Layer 7 of a small transformer language model trained on English Wikipedia (10 layers, counted from 0, width 128).
A neuron adds its activation times its output weights to the MLP's output. To switch it off is to set its activation to zero at one token and run the rest of the model.
A neuron's activation on a vector x is GELU(weights . x), where the dot is the dot product.

Input weights of the MLP neurons that the questions are about. A number n stands for (n - 500) times 0.00061.
n59: 492,399,313,545,496,307,780,693,447,662,479,822,446,541,235,420,753,658,512,504,550,500,652,446,652,680,500,602,564,583,671,641,614,345,479,466,609,353,442,691,312,397,588,345,238,441,418,454,319,545,639,431,512,236,456,780,443,455,438,632,395,417,550,446,552,304,404,468,280,303,500,455,622,683,890,625,504,487,277,574,476,410,593,666,385,685,608,591,439,631,410,462,532,582,636,630,550,447,628,537,683,430,625,455,528,300,340,244,549,645,592,343,831,709,241,694,298,350,388,537,432,512,551,613,496,484,427,667
n93: 438,723,573,432,602,48,150,646,367,641,712,475,135,505,591,550,464,425,415,663,351,235,733,758,623,235,719,666,153,535,390,351,742,495,35,642,400,378,421,362,608,510,560,538,456,671,495,379,382,663,571,607,480,597,611,529,437,539,712,362,374,212,710,675,481,554,655,403,656,155,705,309,803,426,619,624,640,631,352,357,265,485,302,427,461,808,510,381,602,495,617,595,505,534,535,450,455,554,445,368,580,613,266,544,481,351,616,382,824,290,655,740,442,480,265,524,681,590,445,724,706,242,560,390,456,793,291,660
n283: 662,578,780,394,550,424,615,443,574,532,680,500,528,289,586,415,456,720,975,663,509,677,443,692,653,301,636,459,321,233,208,532,552,401,425,433,372,417,393,415,583,412,319,451,694,429,366,543,435,621,347,440,463,372,677,463,633,379,644,281,422,669,358,651,622,486,273,738,615,316,366,491,652,158,617,578,423,548,388,346,333,703,532,427,500,433,416,463,774,699,795,793,335,468,952,524,270,291,285,518,392,653,650,683,464,655,424,277,459,447,632,628,490,213,528,189,319,688,477,434,631,289,414,425,614,648,440,415
n364: 480,676,162,404,535,682,684,198,520,691,417,756,413,490,748,355,341,644,428,372,659,530,621,490,413,434,557,449,402,346,852,415,589,350,107,442,573,515,546,347,769,816,526,520,642,615,530,657,847,756,253,571,454,334,465,696,394,689,449,449,515,443,474,692,584,576,490,505,429,277,186,363,697,865,665,623,460,239,326,536,307,455,315,575,759,239,177,407,385,388,383,578,254,465,720,931,376,602,418,197,793,556,603,264,300,469,422,383,495,410,469,516,779,277,319,620,448,412,654,361,714,768,474,422,480,687,877,526
n365: 269,446,471,289,735,540,531,490,312,608,632,470,465,275,307,758,510,430,671,610,640,651,362,335,490,431,580,485,203,445,379,612,622,273,555,300,232,515,833,500,376,351,424,385,144,515,628,469,510,615,596,205,680,436,558,382,510,266,669,470,192,545,359,333,655,382,480,559,382,545,574,594,530,640,460,562,316,490,575,395,442,347,520,529,322,678,840,425,398,683,150,455,656,411,864,500,124,366,405,342,159,440,961,690,728,605,647,381,710,392,924,400,782,451,641,319,617,485,861,565,403,700,470,349,490,436,662,439
n521: 121,586,529,309,419,603,590,697,187,362,352,282,781,719,406,431,394,319,681,485,578,755,629,320,316,615,632,582,286,446,426,552,525,559,564,575,662,414,563,720,505,519,337,593,750,342,577,550,485,374,313,462,529,390,944,290,643,674,563,612,562,539,480,456,533,471,264,452,591,372,279,505,735,529,412,576,698,495,524,626,801,692,495,590,798,371,412,144,609,539,889,741,586,481,350,594,334,539,349,452,402,553,451,381,481,691,693,505,533,565,186,669,246,211,407,167,302,397,715,656,302,617,599,701,585,471,505,814
n592: 362,688,702,531,662,572,692,654,230,434,228,344,656,439,500,459,477,536,424,393,562,461,637,540,700,628,715,328,590,648,608,305,368,590,486,651,432,645,442,629,473,243,269,740,412,464,456,650,536,295,328,280,375,461,530,426,281,376,424,469,596,603,545,428,582,562,459,434,131,554,381,430,755,733,406,667,513,268,674,273,539,377,400,622,818,636,491,567,513,478,628,500,303,421,500,505,518,34,714,469,384,504,688,160,448,527,800,802,321,542,432,632,576,526,292,806,505,558,599,661,362,491,491,590,522,412,482,649
n694: 898,588,270,504,623,591,532,400,558,350,605,567,706,549,500,414,877,572,676,464,693,452,560,545,540,580,554,544,599,626,573,439,550,441,695,592,305,279,437,591,687,629,610,504,531,710,513,532,630,522,461,345,603,681,696,487,566,554,352,74,421,617,373,555,552,331,218,632,412,264,349,261,788,694,680,673,269,399,487,554,457,535,632,443,553,413,280,396,158,642,553,523,201,482,590,559,775,571,460,274,500,406,374,135,653,604,788,370,337,495,559,462,634,327,264,350,404,211,550,523,530,527,578,446,597,367,579,595
n707: 519,373,343,613,539,459,638,419,495,382,286,650,520,638,345,581,453,214,253,730,570,515,387,846,595,535,525,293,543,289,449,339,561,530,303,361,642,697,923,279,173,878,587,318,555,444,614,449,585,320,437,436,315,446,597,598,436,515,764,820,377,580,116,368,655,376,596,740,648,495,673,391,470,485,560,510,792,403,270,460,471,392,696,588,589,643,730,555,280,708,179,424,221,545,535,769,595,525,721,505,430,485,610,294,500,555,255,704,740,562,156,648,313,871,485,583,546,223,339,560,723,259,276,621,593,426,559,505
n830: 436,395,455,288,460,131,705,594,765,374,651,495,331,586,679,334,728,598,583,280,577,555,432,798,153,333,361,267,564,423,541,355,354,469,552,369,542,364,316,737,206,510,677,721,470,448,211,270,571,782,633,257,556,560,425,586,676,679,500,305,510,258,433,681,490,703,510,354,293,339,677,363,864,541,469,772,605,505,766,444,510,606,460,234,941,369,346,536,645,805,242,521,550,449,428,739,402,510,495,571,603,475,202,500,345,448,563,776,515,23,801,424,686,591,204,691,599,536,454,433,609,567,542,490,580,368,193,277
n1000: 495,628,509,694,633,529,471,438,421,573,667,785,252,376,305,552,437,764,476,598,495,468,399,772,542,625,382,162,460,830,623,555,285,509,500,279,827,620,771,324,639,337,557,509,825,357,403,414,477,298,617,542,345,426,468,343,578,248,519,467,597,585,694,746,577,356,566,629,648,329,495,144,287,566,585,451,509,132,766,191,591,421,610,463,514,514,331,491,495,677,301,324,436,417,697,600,556,630,552,463,707,677,415,665,372,368,347,360,495,456,306,871,605,463,381,528,686,547,688,114,600,241,634,420,386,444,532,576

Output weights of the MLP neurons that the questions are about. A number n stands for (n - 500) times 0.00025.
n59: 635,397,637,512,706,559,529,591,336,356,562,446,555,390,578,767,520,530,626,547,457,398,417,412,409,556,370,283,292,446,364,375,556,294,562,450,493,595,544,525,702,528,542,750,401,395,591,411,427,333,582,611,575,342,603,380,580,648,651,406,415,639,628,565,598,578,451,598,497,410,591,529,410,458,340,651,352,520,617,531,438,281,560,453,479,366,231,396,816,402,574,588,350,427,440,634,493,551,441,524,606,607,461,511,580,674,693,510,444,340,470,539,283,454,456,538,539,480,532,703,503,374,444,603,563,351,640,544
n93: 737,457,715,510,458,345,536,367,408,415,532,423,587,479,593,336,653,269,380,574,414,551,449,553,667,508,389,401,653,612,703,671,403,512,374,618,399,359,574,609,356,274,315,764,609,489,377,455,389,414,520,673,359,834,452,504,464,585,496,458,512,492,280,555,368,157,452,657,833,449,693,427,567,448,600,585,319,519,261,488,517,697,404,288,309,700,697,733,395,381,678,504,466,433,435,473,408,655,475,689,464,420,470,685,452,430,343,306,600,515,359,422,437,591,415,689,593,558,707,508,620,614,367,338,424,467,485,559
n283: 682,437,316,427,587,550,527,779,576,254,373,290,537,567,647,612,378,301,496,361,613,585,704,447,245,691,518,373,404,493,728,493,580,676,573,536,638,452,697,315,406,515,514,664,374,548,531,472,468,733,646,356,585,634,431,237,448,397,468,601,602,401,459,302,587,669,651,423,408,538,699,524,481,410,508,478,284,632,755,294,496,357,261,525,496,442,554,591,551,391,376,615,570,571,326,504,432,515,512,300,470,224,507,534,668,419,621,566,470,556,493,573,429,457,456,426,644,620,705,471,568,618,511,588,454,355,563,500
n364: 483,705,629,691,375,480,253,340,765,423,542,418,333,473,436,666,549,582,398,675,385,404,630,663,615,525,723,484,463,377,230,471,410,539,606,319,582,438,384,419,398,526,343,640,367,519,342,540,395,516,600,125,604,358,574,388,483,388,736,593,504,574,660,347,891,260,772,425,542,380,459,342,550,458,348,455,564,572,753,488,628,513,382,451,458,647,471,589,533,607,319,324,607,626,373,451,640,611,603,646,371,423,339,551,378,554,300,405,377,727,549,744,525,456,669,471,389,632,292,607,406,572,264,675,436,253,464,309
n365: 601,535,331,343,728,541,407,335,550,528,442,576,643,575,458,306,575,515,665,609,555,585,539,436,382,305,650,475,635,405,539,597,460,708,496,504,413,607,431,468,465,687,697,724,706,500,434,426,403,452,287,538,219,505,612,464,426,516,266,553,546,439,716,362,367,730,362,441,458,550,375,364,426,520,744,629,627,481,333,469,488,532,787,519,262,300,409,543,389,610,724,656,570,403,297,583,602,439,541,604,397,481,271,571,379,554,472,299,723,467,309,606,430,415,409,446,467,336,493,500,484,634,766,514,385,561,119,500
n521: 554,442,540,594,450,195,644,635,365,396,522,461,511,647,539,627,465,489,581,545,421,241,471,426,489,562,504,440,683,699,346,653,596,639,408,385,496,686,700,367,360,170,292,624,327,607,462,316,434,286,808,405,280,408,524,522,442,712,556,482,525,650,551,661,429,468,445,455,417,561,263,336,609,482,528,652,600,490,507,658,374,519,159,518,631,405,334,593,386,579,369,384,579,507,500,504,434,621,485,565,515,525,558,655,496,611,581,350,430,417,560,364,623,538,489,446,743,564,397,489,493,402,578,477,330,550,490,518
n592: 461,412,364,369,406,338,598,375,651,406,585,483,535,334,332,443,715,393,529,544,266,406,201,504,465,571,589,412,416,535,258,418,421,431,623,368,562,531,295,482,347,576,487,635,377,614,500,557,558,470,460,630,539,377,621,489,369,601,706,415,649,587,497,789,548,524,625,573,455,592,820,477,539,454,686,524,363,679,345,605,611,467,438,356,333,445,386,473,635,450,548,484,537,603,526,606,568,600,737,384,518,367,358,618,546,455,600,477,447,580,565,444,408,463,729,402,756,420,425,354,572,575,496,500,564,545,457,674
n694: 565,515,473,678,398,409,486,354,614,422,334,358,584,590,503,594,371,620,733,321,635,538,500,578,440,319,315,440,310,541,164,535,563,599,385,548,684,481,579,578,550,445,536,402,394,525,338,401,456,351,452,586,591,602,518,358,588,661,693,493,485,413,454,617,365,515,593,525,451,447,384,634,343,345,319,605,340,467,422,557,814,691,984,616,550,556,451,832,545,529,639,287,608,469,665,467,531,425,447,622,363,326,532,185,631,504,527,550,856,475,685,353,458,537,320,515,410,541,391,429,411,353,410,584,375,597,554,383
n707: 724,276,605,474,581,478,521,503,359,647,576,470,595,374,531,672,515,622,608,374,612,470,572,372,243,316,607,570,530,485,542,557,593,410,471,595,537,541,537,690,523,527,439,552,407,633,382,518,441,493,339,614,553,592,458,621,538,185,825,390,395,362,327,635,493,511,789,525,730,556,418,510,310,469,550,504,392,627,702,519,384,330,827,518,313,581,437,335,556,332,221,642,826,492,563,319,488,511,621,277,590,419,564,585,366,455,365,336,558,406,463,400,321,340,440,447,550,556,587,332,454,558,500,552,758,508,339,601
n830: 411,670,702,478,264,687,539,392,314,504,376,637,559,332,473,440,714,670,646,381,480,471,470,530,700,367,360,406,525,679,573,312,218,750,236,684,400,479,504,448,478,587,532,613,626,480,440,455,496,342,663,702,610,726,650,404,287,609,405,418,781,366,567,693,475,492,474,480,740,441,442,461,398,667,664,508,301,557,348,576,438,474,437,852,154,587,550,519,467,368,458,543,725,253,484,566,491,471,455,352,422,751,396,535,534,626,509,440,616,439,447,656,241,500,325,280,548,608,598,254,448,688,478,396,459,818,203,328
n1000: 622,286,745,468,311,489,446,480,689,500,463,323,666,504,613,420,479,565,373,308,511,555,544,341,199,589,493,360,540,359,452,329,632,424,535,553,464,442,311,639,294,368,306,717,547,313,514,500,578,644,542,615,636,406,486,314,456,364,622,403,547,311,438,369,518,434,391,192,650,503,374,663,648,560,394,712,572,535,564,452,407,634,689,468,507,471,421,541,569,218,851,594,448,563,412,500,358,525,673,566,485,418,507,451,723,387,556,632,440,514,507,417,655,617,348,684,448,591,551,580,504,589,470,510,624,601,490,518

Each question names a token from some text and the token that comes next. It shows the vector x that enters the MLP there. A number n stands for (n - 500) times 0.012.

Then comes g, the gradient of the next token's log-probability with respect to the MLP's output, scaled to length 1. A neuron's effect is roughly proportional to its activation times (output weights . g). A number n stands for (n - 500) times 0.00073.

"ics", then " ==="
x: 634,698,379,494,686,482,371,384,505,682,571,538,478,565,676,643,358,661,346,398,427,634,515,504,565,407,526,506,523,546,567,318,467,427,567,462,483,520,625,195,530,493,475,414,594,643,556,475,351,498,794,483,552,465,478,544,541,624,463,371,449,687,446,548,397,498,551,629,353,419,294,589,290,618,502,438,445,593,632,368,638,501,699,561,593,383,354,632,449,494,419,443,628,480,414,617,515,428,678,359,545,383,642,512,251,291,521,424,316,546,520,521,444,546,518,415,315,612,473,404,528,525,440,606,475,414,534,431
g: 647,650,452,688,615,604,478,525,536,422,574,584,700,583,231,550,438,405,491,320,377,348,584,530,635,346,350,346,359,390,581,325,743,529,679,343,467,636,347,468,599,577,427,554,350,655,579,576,591,626,350,460,380,360,465,433,364,419,422,680,627,499,773,465,526,409,579,594,312,310,662,476,576,710,514,294,734,351,702,427,481,628,283,568,550,538,541,648,583,607,592,315,418,560,432,457,332,414,460,415,442,448,404,404,313,297,583,551,548,478,656,422,387,547,393,457,610,598,586,540,431,653,287,568,575,447,707,563
Which neuron, switched off, lowers the next token's probability most? n364

" V", then "E"
x: 456,655,521,530,619,704,463,519,535,584,661,615,433,584,699,491,331,708,370,469,340,521,437,286,607,407,447,566,516,573,347,412,437,614,509,553,662,493,357,521,376,415,335,367,681,464,387,460,408,464,466,610,533,312,561,518,387,557,319,475,352,583,547,448,559,541,324,541,376,573,793,560,479,593,507,539,484,552,527,512,616,531,501,583,518,286,631,545,501,513,383,571,412,677,449,431,583,657,597,715,566,461,341,466,510,376,449,371,256,664,602,434,415,542,319,456,574,570,535,543,384,575,601,565,569,385,217,524
g: 397,596,340,580,705,423,497,236,529,628,527,648,701,367,450,374,526,545,239,539,517,464,741,523,548,511,357,471,489,509,790,556,715,657,220,562,321,395,509,471,440,612,416,666,457,529,449,570,357,671,517,632,523,716,407,522,555,526,537,477,303,289,609,514,513,406,511,418,680,429,630,522,593,318,436,336,509,296,377,626,688,418,484,457,656,675,340,387,277,300,560,520,480,533,404,564,770,564,555,448,605,501,440,501,553,503,599,445,601,418,348,627,488,507,478,594,701,364,387,483,424,613,275,712,514,386,390,398
Which neuron, switched off, raises the next token's probability most? n59

"ues", then " Brazil"
x: 449,567,475,486,586,466,454,289,353,555,736,459,499,567,534,527,460,484,379,423,507,383,197,522,541,540,610,590,493,552,639,353,465,375,484,562,511,631,374,309,558,500,390,452,608,498,606,463,599,620,618,424,473,533,639,447,510,557,409,449,422,463,503,553,577,451,393,730,539,601,363,674,510,811,555,334,396,617,639,421,528,531,653,556,407,242,318,375,478,368,333,451,694,691,341,361,469,561,434,497,440,486,712,563,410,462,347,587,527,678,662,518,488,524,621,425,349,697,567,442,571,573,313,517,617,495,430,357
g: 633,645,587,369,540,435,672,298,743,505,134,494,403,445,451,338,482,454,388,611,501,505,313,657,433,529,493,565,532,577,414,499,414,522,541,540,425,475,398,716,426,667,905,579,399,270,470,454,422,622,309,395,337,481,734,441,599,557,562,625,514,418,365,516,456,339,642,477,641,511,399,490,541,483,442,381,495,475,505,304,290,469,634,381,561,745,525,688,529,572,603,676,250,659,496,381,645,220,492,421,639,454,445,697,657,682,584,464,485,566,379,504,434,522,526,456,505,293,504,633,530,531,355,437,486,605,477,597
Which neuron, switched off, lowers the next token's probability most? n365

"ant", then "ics"
x: 664,450,522,413,418,544,563,445,502,402,416,547,412,405,495,632,398,589,492,325,375,487,487,149,622,466,444,506,597,553,393,526,657,407,509,536,494,473,541,295,258,635,433,340,629,467,421,380,618,264,569,464,581,493,755,484,473,655,709,333,672,380,467,549,425,463,628,467,378,596,415,581,222,473,434,551,454,641,586,445,494,663,584,426,733,451,548,631,550,410,465,476,486,365,586,450,377,613,682,514,428,592,594,568,573,469,665,518,425,591,593,453,286,643,559,608,483,710,455,335,412,605,345,445,538,426,501,608
g: 618,699,406,334,435,412,757,450,521,542,411,447,703,602,708,717,509,555,554,608,604,388,453,603,544,495,555,441,351,482,522,362,434,773,577,393,350,371,608,481,284,483,450,823,563,612,692,365,381,312,469,673,660,457,564,426,396,537,276,453,416,565,514,414,505,379,549,620,642,452,539,547,499,659,620,588,450,560,452,660,401,588,652,629,613,529,538,399,628,590,440,416,501,166,512,517,558,208,444,428,440,519,419,363,701,568,343,278,394,391,326,626,559,436,671,380,374,403,642,397,493,422,500,305,540,465,636,371
Which neuron, switched off, lowers the next token's probability most? n365

"er", then "c"
x: 618,619,509,408,472,597,324,389,451,422,570,501,254,316,513,571,490,508,457,411,389,526,521,436,578,508,475,515,304,612,523,354,590,389,498,582,500,678,515,427,537,381,396,492,394,497,651,559,621,361,672,457,605,391,439,481,563,515,505,522,434,540,416,619,383,623,502,585,434,683,427,718,391,544,546,474,473,557,703,645,620,497,653,347,627,455,665,472,642,398,343,361,444,603,468,449,543,602,476,402,469,614,671,371,589,458,240,547,623,502,417,637,491,552,630,444,273,612,582,368,596,596,222,527,597,552,192,468
g: 432,455,557,598,526,621,350,685,425,529,293,413,412,656,326,310,520,409,575,577,565,331,445,501,609,521,440,354,399,699,409,581,417,551,642,623,521,737,681,550,349,641,516,593,492,383,583,696,496,381,298,474,520,503,582,516,553,480,721,505,722,541,444,487,328,369,563,580,514,369,407,198,476,406,322,293,638,510,607,596,426,406,414,529,429,315,451,320,671,348,341,608,619,548,567,668,541,617,516,500,433,452,807,547,366,494,521,270,580,378,549,477,655,563,436,492,483,544,507,703,647,544,461,818,213,530,363,435
Which neuron, switched off, raises the next token's probability most? n1000

" |", then " Union"
x: 502,676,498,436,535,489,443,552,529,613,605,301,552,503,541,686,296,528,331,360,430,393,427,560,480,261,506,697,453,413,510,429,395,528,522,526,365,420,517,500,520,438,581,249,726,489,517,508,517,514,576,486,548,544,576,558,506,719,404,614,484,499,534,229,564,553,512,383,425,543,519,417,504,547,551,288,475,531,588,570,507,608,924,418,468,489,449,615,410,448,638,597,420,521,408,476,461,460,495,445,458,362,424,467,505,512,639,411,632,522,695,505,419,571,353,383,649,677,461,426,629,431,487,578,577,522,229,457
g: 766,458,652,558,437,308,581,390,516,546,343,780,525,353,419,382,563,635,412,368,501,478,542,553,613,475,346,612,622,356,718,425,431,544,446,408,430,512,440,650,437,487,505,533,420,474,680,437,399,401,588,416,195,653,761,442,404,367,525,469,513,599,434,583,817,495,463,396,445,488,415,362,749,513,524,489,459,433,526,395,407,602,471,271,511,624,478,645,388,467,522,460,516,530,477,903,401,386,484,301,540,535,511,736,486,622,645,672,449,197,393,648,614,515,656,378,432,367,489,507,451,580,427,740,441,359,569,414
Which neuron, switched off, lowers the next token's probability most? n93

" 1987", then ")"
x: 562,455,515,584,548,608,541,365,330,628,797,384,549,441,643,744,291,713,424,519,460,431,430,446,558,397,687,696,451,448,369,377,321,483,477,503,513,420,374,437,374,446,405,186,557,409,464,683,533,649,532,448,536,489,563,378,512,602,505,458,318,494,565,289,459,487,518,447,594,541,411,482,523,456,427,294,490,560,615,559,408,631,581,481,418,407,627,511,375,311,608,589,562,459,602,421,515,321,553,544,670,444,588,310,386,492,533,477,478,674,685,458,555,526,635,477,544,779,509,490,588,639,593,545,643,517,422,332
g: 739,585,479,585,484,489,435,307,368,575,480,490,478,237,752,651,206,407,509,479,369,588,381,259,427,476,318,420,582,430,533,461,477,718,612,684,539,484,701,387,496,405,340,386,494,631,494,474,500,462,619,375,591,448,499,330,418,701,342,480,499,649,499,392,551,558,542,602,661,618,427,649,476,510,470,643,457,459,318,645,683,388,393,629,585,557,465,360,603,511,447,415,775,454,370,446,435,753,797,421,518,516,804,372,370,383,421,459,703,386,497,554,344,362,473,437,727,455,575,492,510,471,363,647,600,541,355,483
Which neuron, switched off, lowers the next token's probability most? n283

" (", then "un"
x: 368,594,342,508,574,567,376,524,504,589,562,470,477,590,597,628,422,511,125,499,287,405,494,445,617,489,685,524,471,636,607,420,433,618,564,447,606,510,403,444,495,582,507,331,736,474,533,472,485,442,498,489,532,580,442,439,450,709,382,461,414,574,557,344,491,581,351,595,408,571,532,324,594,548,417,299,373,470,649,500,582,511,574,418,490,570,455,620,588,423,432,627,528,603,324,518,547,622,612,451,585,366,573,519,381,562,494,423,526,567,486,442,348,626,445,498,526,755,673,410,474,563,256,714,589,440,109,548
g: 329,308,648,474,355,581,440,780,356,297,680,447,564,529,416,424,462,567,369,370,373,470,373,251,416,341,515,727,616,405,561,543,409,485,664,387,598,395,409,358,479,520,526,496,520,639,295,533,288,396,572,535,520,326,643,506,591,514,616,649,667,860,678,526,530,653,504,620,412,724,461,588,285,431,596,481,456,571,479,469,518,479,319,561,497,540,596,580,734,488,451,429,596,369,610,258,424,576,477,496,479,566,650,276,551,639,371,663,468,690,545,338,323,630,474,346,465,534,436,536,439,593,415,441,556,498,434,796
Which neuron, switched off, raises the next token's probability most? n1000

"-", then "ar"
x: 508,498,560,444,697,376,499,519,719,418,355,446,363,486,500,517,476,606,360,344,423,428,401,336,570,393,539,351,411,453,499,550,544,803,429,563,684,424,551,313,419,652,480,413,542,401,557,526,526,403,740,406,496,540,617,625,710,572,474,437,494,647,417,279,502,312,567,454,347,557,497,599,447,531,496,403,436,551,601,670,490,563,520,429,523,385,647,544,481,554,575,426,469,526,563,373,314,695,813,434,449,540,435,452,601,467,405,335,656,671,505,599,410,581,525,513,524,552,298,289,577,536,380,624,590,378,391,564
g: 381,719,421,515,346,567,485,506,383,539,501,611,453,237,376,636,371,640,408,567,503,630,430,554,193,597,692,355,339,426,511,338,324,610,450,588,782,462,739,477,609,497,748,306,649,450,396,422,549,505,288,723,597,440,538,537,455,410,444,551,636,446,431,505,603,637,394,623,435,564,532,446,414,344,483,680,471,742,448,517,591,609,450,500,543,738,556,602,661,366,437,420,506,696,528,345,272,348,497,728,291,330,351,388,525,842,459,443,459,544,476,490,400,559,538,512,626,445,389,509,597,366,564,458,437,531,470,477
Which neuron, switched off, raises the next token's probability most? n707

" A", then "R"
x: 511,714,477,557,477,458,454,578,459,498,612,472,420,377,480,498,323,657,395,492,374,675,310,464,605,398,696,421,576,565,684,464,486,706,638,339,447,518,295,434,356,396,387,353,505,438,493,427,467,434,527,495,691,237,478,534,511,532,385,456,293,530,422,507,612,476,419,608,453,628,506,384,631,681,489,541,501,507,581,479,547,600,572,416,652,360,487,537,464,413,432,574,495,700,422,563,476,424,717,618,674,581,493,612,602,422,489,481,577,695,549,419,581,535,401,528,576,666,457,388,481,610,424,553,562,255,146,365
g: 350,430,447,445,723,603,557,94,640,622,466,823,616,453,414,612,479,620,173,472,488,604,466,502,508,557,470,510,510,736,664,518,490,671,402,579,580,686,443,524,599,524,403,539,557,472,443,521,429,660,518,537,556,755,232,617,409,459,524,585,578,554,517,467,446,545,522,412,592,391,710,487,558,532,547,311,360,321,377,483,684,591,408,338,501,689,304,464,486,385,576,726,297,487,597,510,596,448,519,537,522,400,400,292,783,472,317,391,519,516,300,416,566,386,397,573,692,503,454,371,446,594,360,433,379,513,547,322
Which neuron, switched off, raises the next token's probability most? n59

"ised", then " learn"
x: 581,414,369,415,487,498,592,409,500,513,710,427,462,496,527,442,658,611,326,598,349,602,492,360,732,481,627,525,656,669,602,510,496,542,673,504,504,445,644,367,301,405,462,425,477,622,555,472,626,485,551,461,419,432,546,407,511,498,583,436,276,506,351,534,516,409,321,535,367,576,211,613,465,465,641,473,467,760,491,408,462,551,777,442,437,538,554,642,615,342,435,538,508,426,487,458,564,585,641,376,540,419,546,452,616,470,323,408,642,556,577,491,473,489,538,501,440,849,499,237,508,527,325,470,533,345,334,553
g: 606,313,513,492,718,574,505,588,536,433,450,590,535,383,467,602,607,267,493,533,596,421,437,613,595,695,413,374,627,656,463,697,564,633,262,454,504,571,627,394,271,559,603,642,605,555,293,645,531,223,508,473,544,499,317,435,637,416,320,529,541,628,642,670,412,358,456,441,344,310,532,652,442,352,528,725,328,537,522,561,450,562,343,532,563,585,574,531,797,411,474,634,561,467,644,343,415,470,282,376,707,457,470,527,324,536,470,631,552,293,377,491,531,559,334,431,446,545,444,358,289,341,587,590,549,379,834,548
Which neuron, switched off, lowers the next token's probability most? n59

"ie", then " D"
x: 615,622,479,472,368,584,548,468,342,455,513,346,488,483,595,493,384,474,247,340,494,437,622,545,647,454,445,444,472,494,666,536,627,483,661,585,345,565,588,412,498,456,351,321,529,464,556,446,636,485,718,603,535,398,646,692,479,554,464,474,281,344,486,544,484,541,502,340,393,585,202,502,308,680,750,509,464,623,537,495,497,424,566,554,394,365,398,538,449,350,422,521,441,543,254,488,524,573,631,489,695,648,686,413,499,471,436,483,463,787,563,659,389,519,618,384,470,626,619,461,515,606,557,478,655,364,329,424
g: 652,623,446,513,402,432,545,315,490,482,548,536,257,511,611,597,467,662,305,553,674,514,493,669,376,640,513,614,569,543,388,400,677,548,287,710,387,601,475,523,596,573,752,443,740,503,511,308,592,458,476,318,174,636,361,536,665,442,384,417,519,386,404,453,475,422,212,332,516,387,775,434,389,373,565,541,402,512,412,536,629,586,491,399,520,540,607,545,685,395,483,369,357,476,674,454,369,673,356,484,536,406,522,504,656,376,663,576,655,592,440,489,539,474,427,505,408,730,500,348,576,508,805,466,518,578,204,436
Which neuron, switched off, raises the next token's probability most? n364

"til", then " 0"
x: 492,619,600,532,306,657,471,511,401,612,616,311,567,430,627,753,573,582,401,519,410,434,378,553,541,350,611,646,419,395,376,360,459,313,581,477,494,578,489,543,357,593,590,285,575,389,507,428,556,502,654,394,522,499,485,356,481,570,430,541,482,508,634,314,419,603,489,398,588,599,427,603,425,522,539,300,562,603,431,531,402,359,661,228,437,502,517,654,635,368,569,571,629,448,480,457,739,527,598,581,569,391,435,407,265,523,464,595,596,632,620,480,430,564,424,371,391,840,525,519,621,502,388,585,481,516,318,525
g: 598,500,456,317,488,739,616,586,758,474,498,300,487,435,688,400,613,473,707,682,448,574,445,555,397,562,393,590,501,604,467,566,296,246,338,386,437,499,407,639,563,203,539,545,623,321,511,449,607,623,455,373,742,561,504,669,463,617,534,682,557,474,227,634,596,553,614,660,536,326,462,260,373,426,511,560,615,397,294,484,588,451,624,360,668,634,409,444,354,495,546,677,523,565,608,565,380,486,494,327,297,639,640,245,537,558,612,444,508,387,628,249,375,455,607,557,479,478,547,500,659,533,502,466,364,400,510,320
Which neuron, switched off, lowers the next token's probability most? n93

"y", then " Par"
x: 741,704,433,604,535,435,481,465,480,354,507,581,344,762,533,471,444,551,358,297,541,295,458,579,549,524,503,530,550,507,579,512,509,360,623,535,367,482,538,408,602,534,329,341,514,573,535,437,412,503,636,483,553,374,459,509,596,633,505,452,334,353,570,571,490,747,425,558,396,452,570,700,296,627,520,421,455,594,406,411,524,576,651,441,528,488,311,488,657,421,276,531,506,609,551,534,299,678,595,587,635,511,564,444,536,323,406,591,656,606,459,584,329,376,475,369,384,545,624,434,551,619,717,493,413,318,295,461
g: 373,469,733,596,546,685,437,453,452,254,359,614,558,404,313,537,544,632,363,344,490,671,514,556,553,549,438,296,443,491,575,524,389,464,498,491,466,498,595,480,355,473,615,616,503,538,634,577,637,459,277,494,373,493,251,221,553,463,445,610,371,461,529,383,681,255,753,599,598,644,344,555,387,500,505,596,583,676,570,424,398,630,514,353,283,690,289,541,582,566,592,555,602,526,701,553,338,416,672,729,571,477,625,532,393,571,519,548,297,246,647,607,519,508,437,387,458,275,442,640,444,371,504,295,544,672,618,678
Which neuron, switched off, lowers the next token's probability most? n1000

"ra", then " V"
x: 396,723,511,573,403,514,440,462,389,436,541,523,556,549,594,502,440,319,450,341,418,524,546,238,513,441,499,410,427,469,394,515,557,443,745,525,374,471,562,479,398,405,386,246,416,501,540,417,587,592,763,573,635,497,630,475,357,559,503,639,489,426,490,454,586,462,596,430,449,666,470,482,306,765,603,421,514,604,546,513,416,486,564,564,458,327,424,470,607,285,348,489,374,549,351,554,466,560,639,669,856,585,601,567,573,308,452,496,493,814,507,587,380,467,593,349,576,632,675,403,383,593,534,506,544,483,384,417
g: 565,447,551,604,389,439,576,342,649,458,525,436,592,592,591,463,479,623,277,601,679,432,418,649,415,597,370,506,513,711,564,585,547,719,526,666,234,445,545,695,436,641,810,525,525,512,502,473,494,380,391,408,465,514,513,512,456,283,393,622,434,465,410,583,558,387,406,391,418,483,533,574,441,505,672,654,368,266,556,375,421,383,697,257,500,369,463,594,514,378,504,764,249,536,893,720,377,364,304,494,490,303,377,455,616,594,578,653,375,472,401,424,615,688,586,531,521,412,407,506,453,642,466,331,478,658,372,467
Which neuron, switched off, lowers the next token's probability most? n365

" (", then "f"
x: 290,484,407,539,496,489,437,448,437,628,515,463,502,585,582,480,447,544,273,502,269,507,453,519,633,509,690,495,545,655,631,388,366,625,497,428,662,477,413,429,384,741,551,309,586,401,495,672,426,333,487,452,533,640,584,436,458,711,494,399,509,595,689,281,550,617,399,520,538,599,485,354,486,577,452,353,256,455,571,554,551,628,612,423,511,429,599,528,486,434,515,543,617,694,535,393,458,700,528,414,603,412,543,421,461,454,489,383,484,584,460,306,459,626,474,482,507,679,657,401,521,540,323,579,661,496,114,539
g: 561,401,412,511,434,540,544,764,537,526,369,362,340,731,546,693,538,356,517,537,443,264,448,540,352,506,512,341,507,563,390,615,564,615,409,398,461,497,294,393,536,527,614,392,519,592,594,268,833,265,722,615,682,349,564,588,516,518,545,331,759,621,592,572,334,507,472,594,285,583,152,439,338,437,580,429,468,662,554,446,561,452,527,471,599,147,561,487,615,439,359,338,445,546,676,615,662,496,463,564,650,516,500,518,300,496,488,408,617,438,597,405,420,639,594,569,326,614,312,617,531,470,501,457,580,518,607,563
Which neuron, switched off, lowers the next token's probability most? n521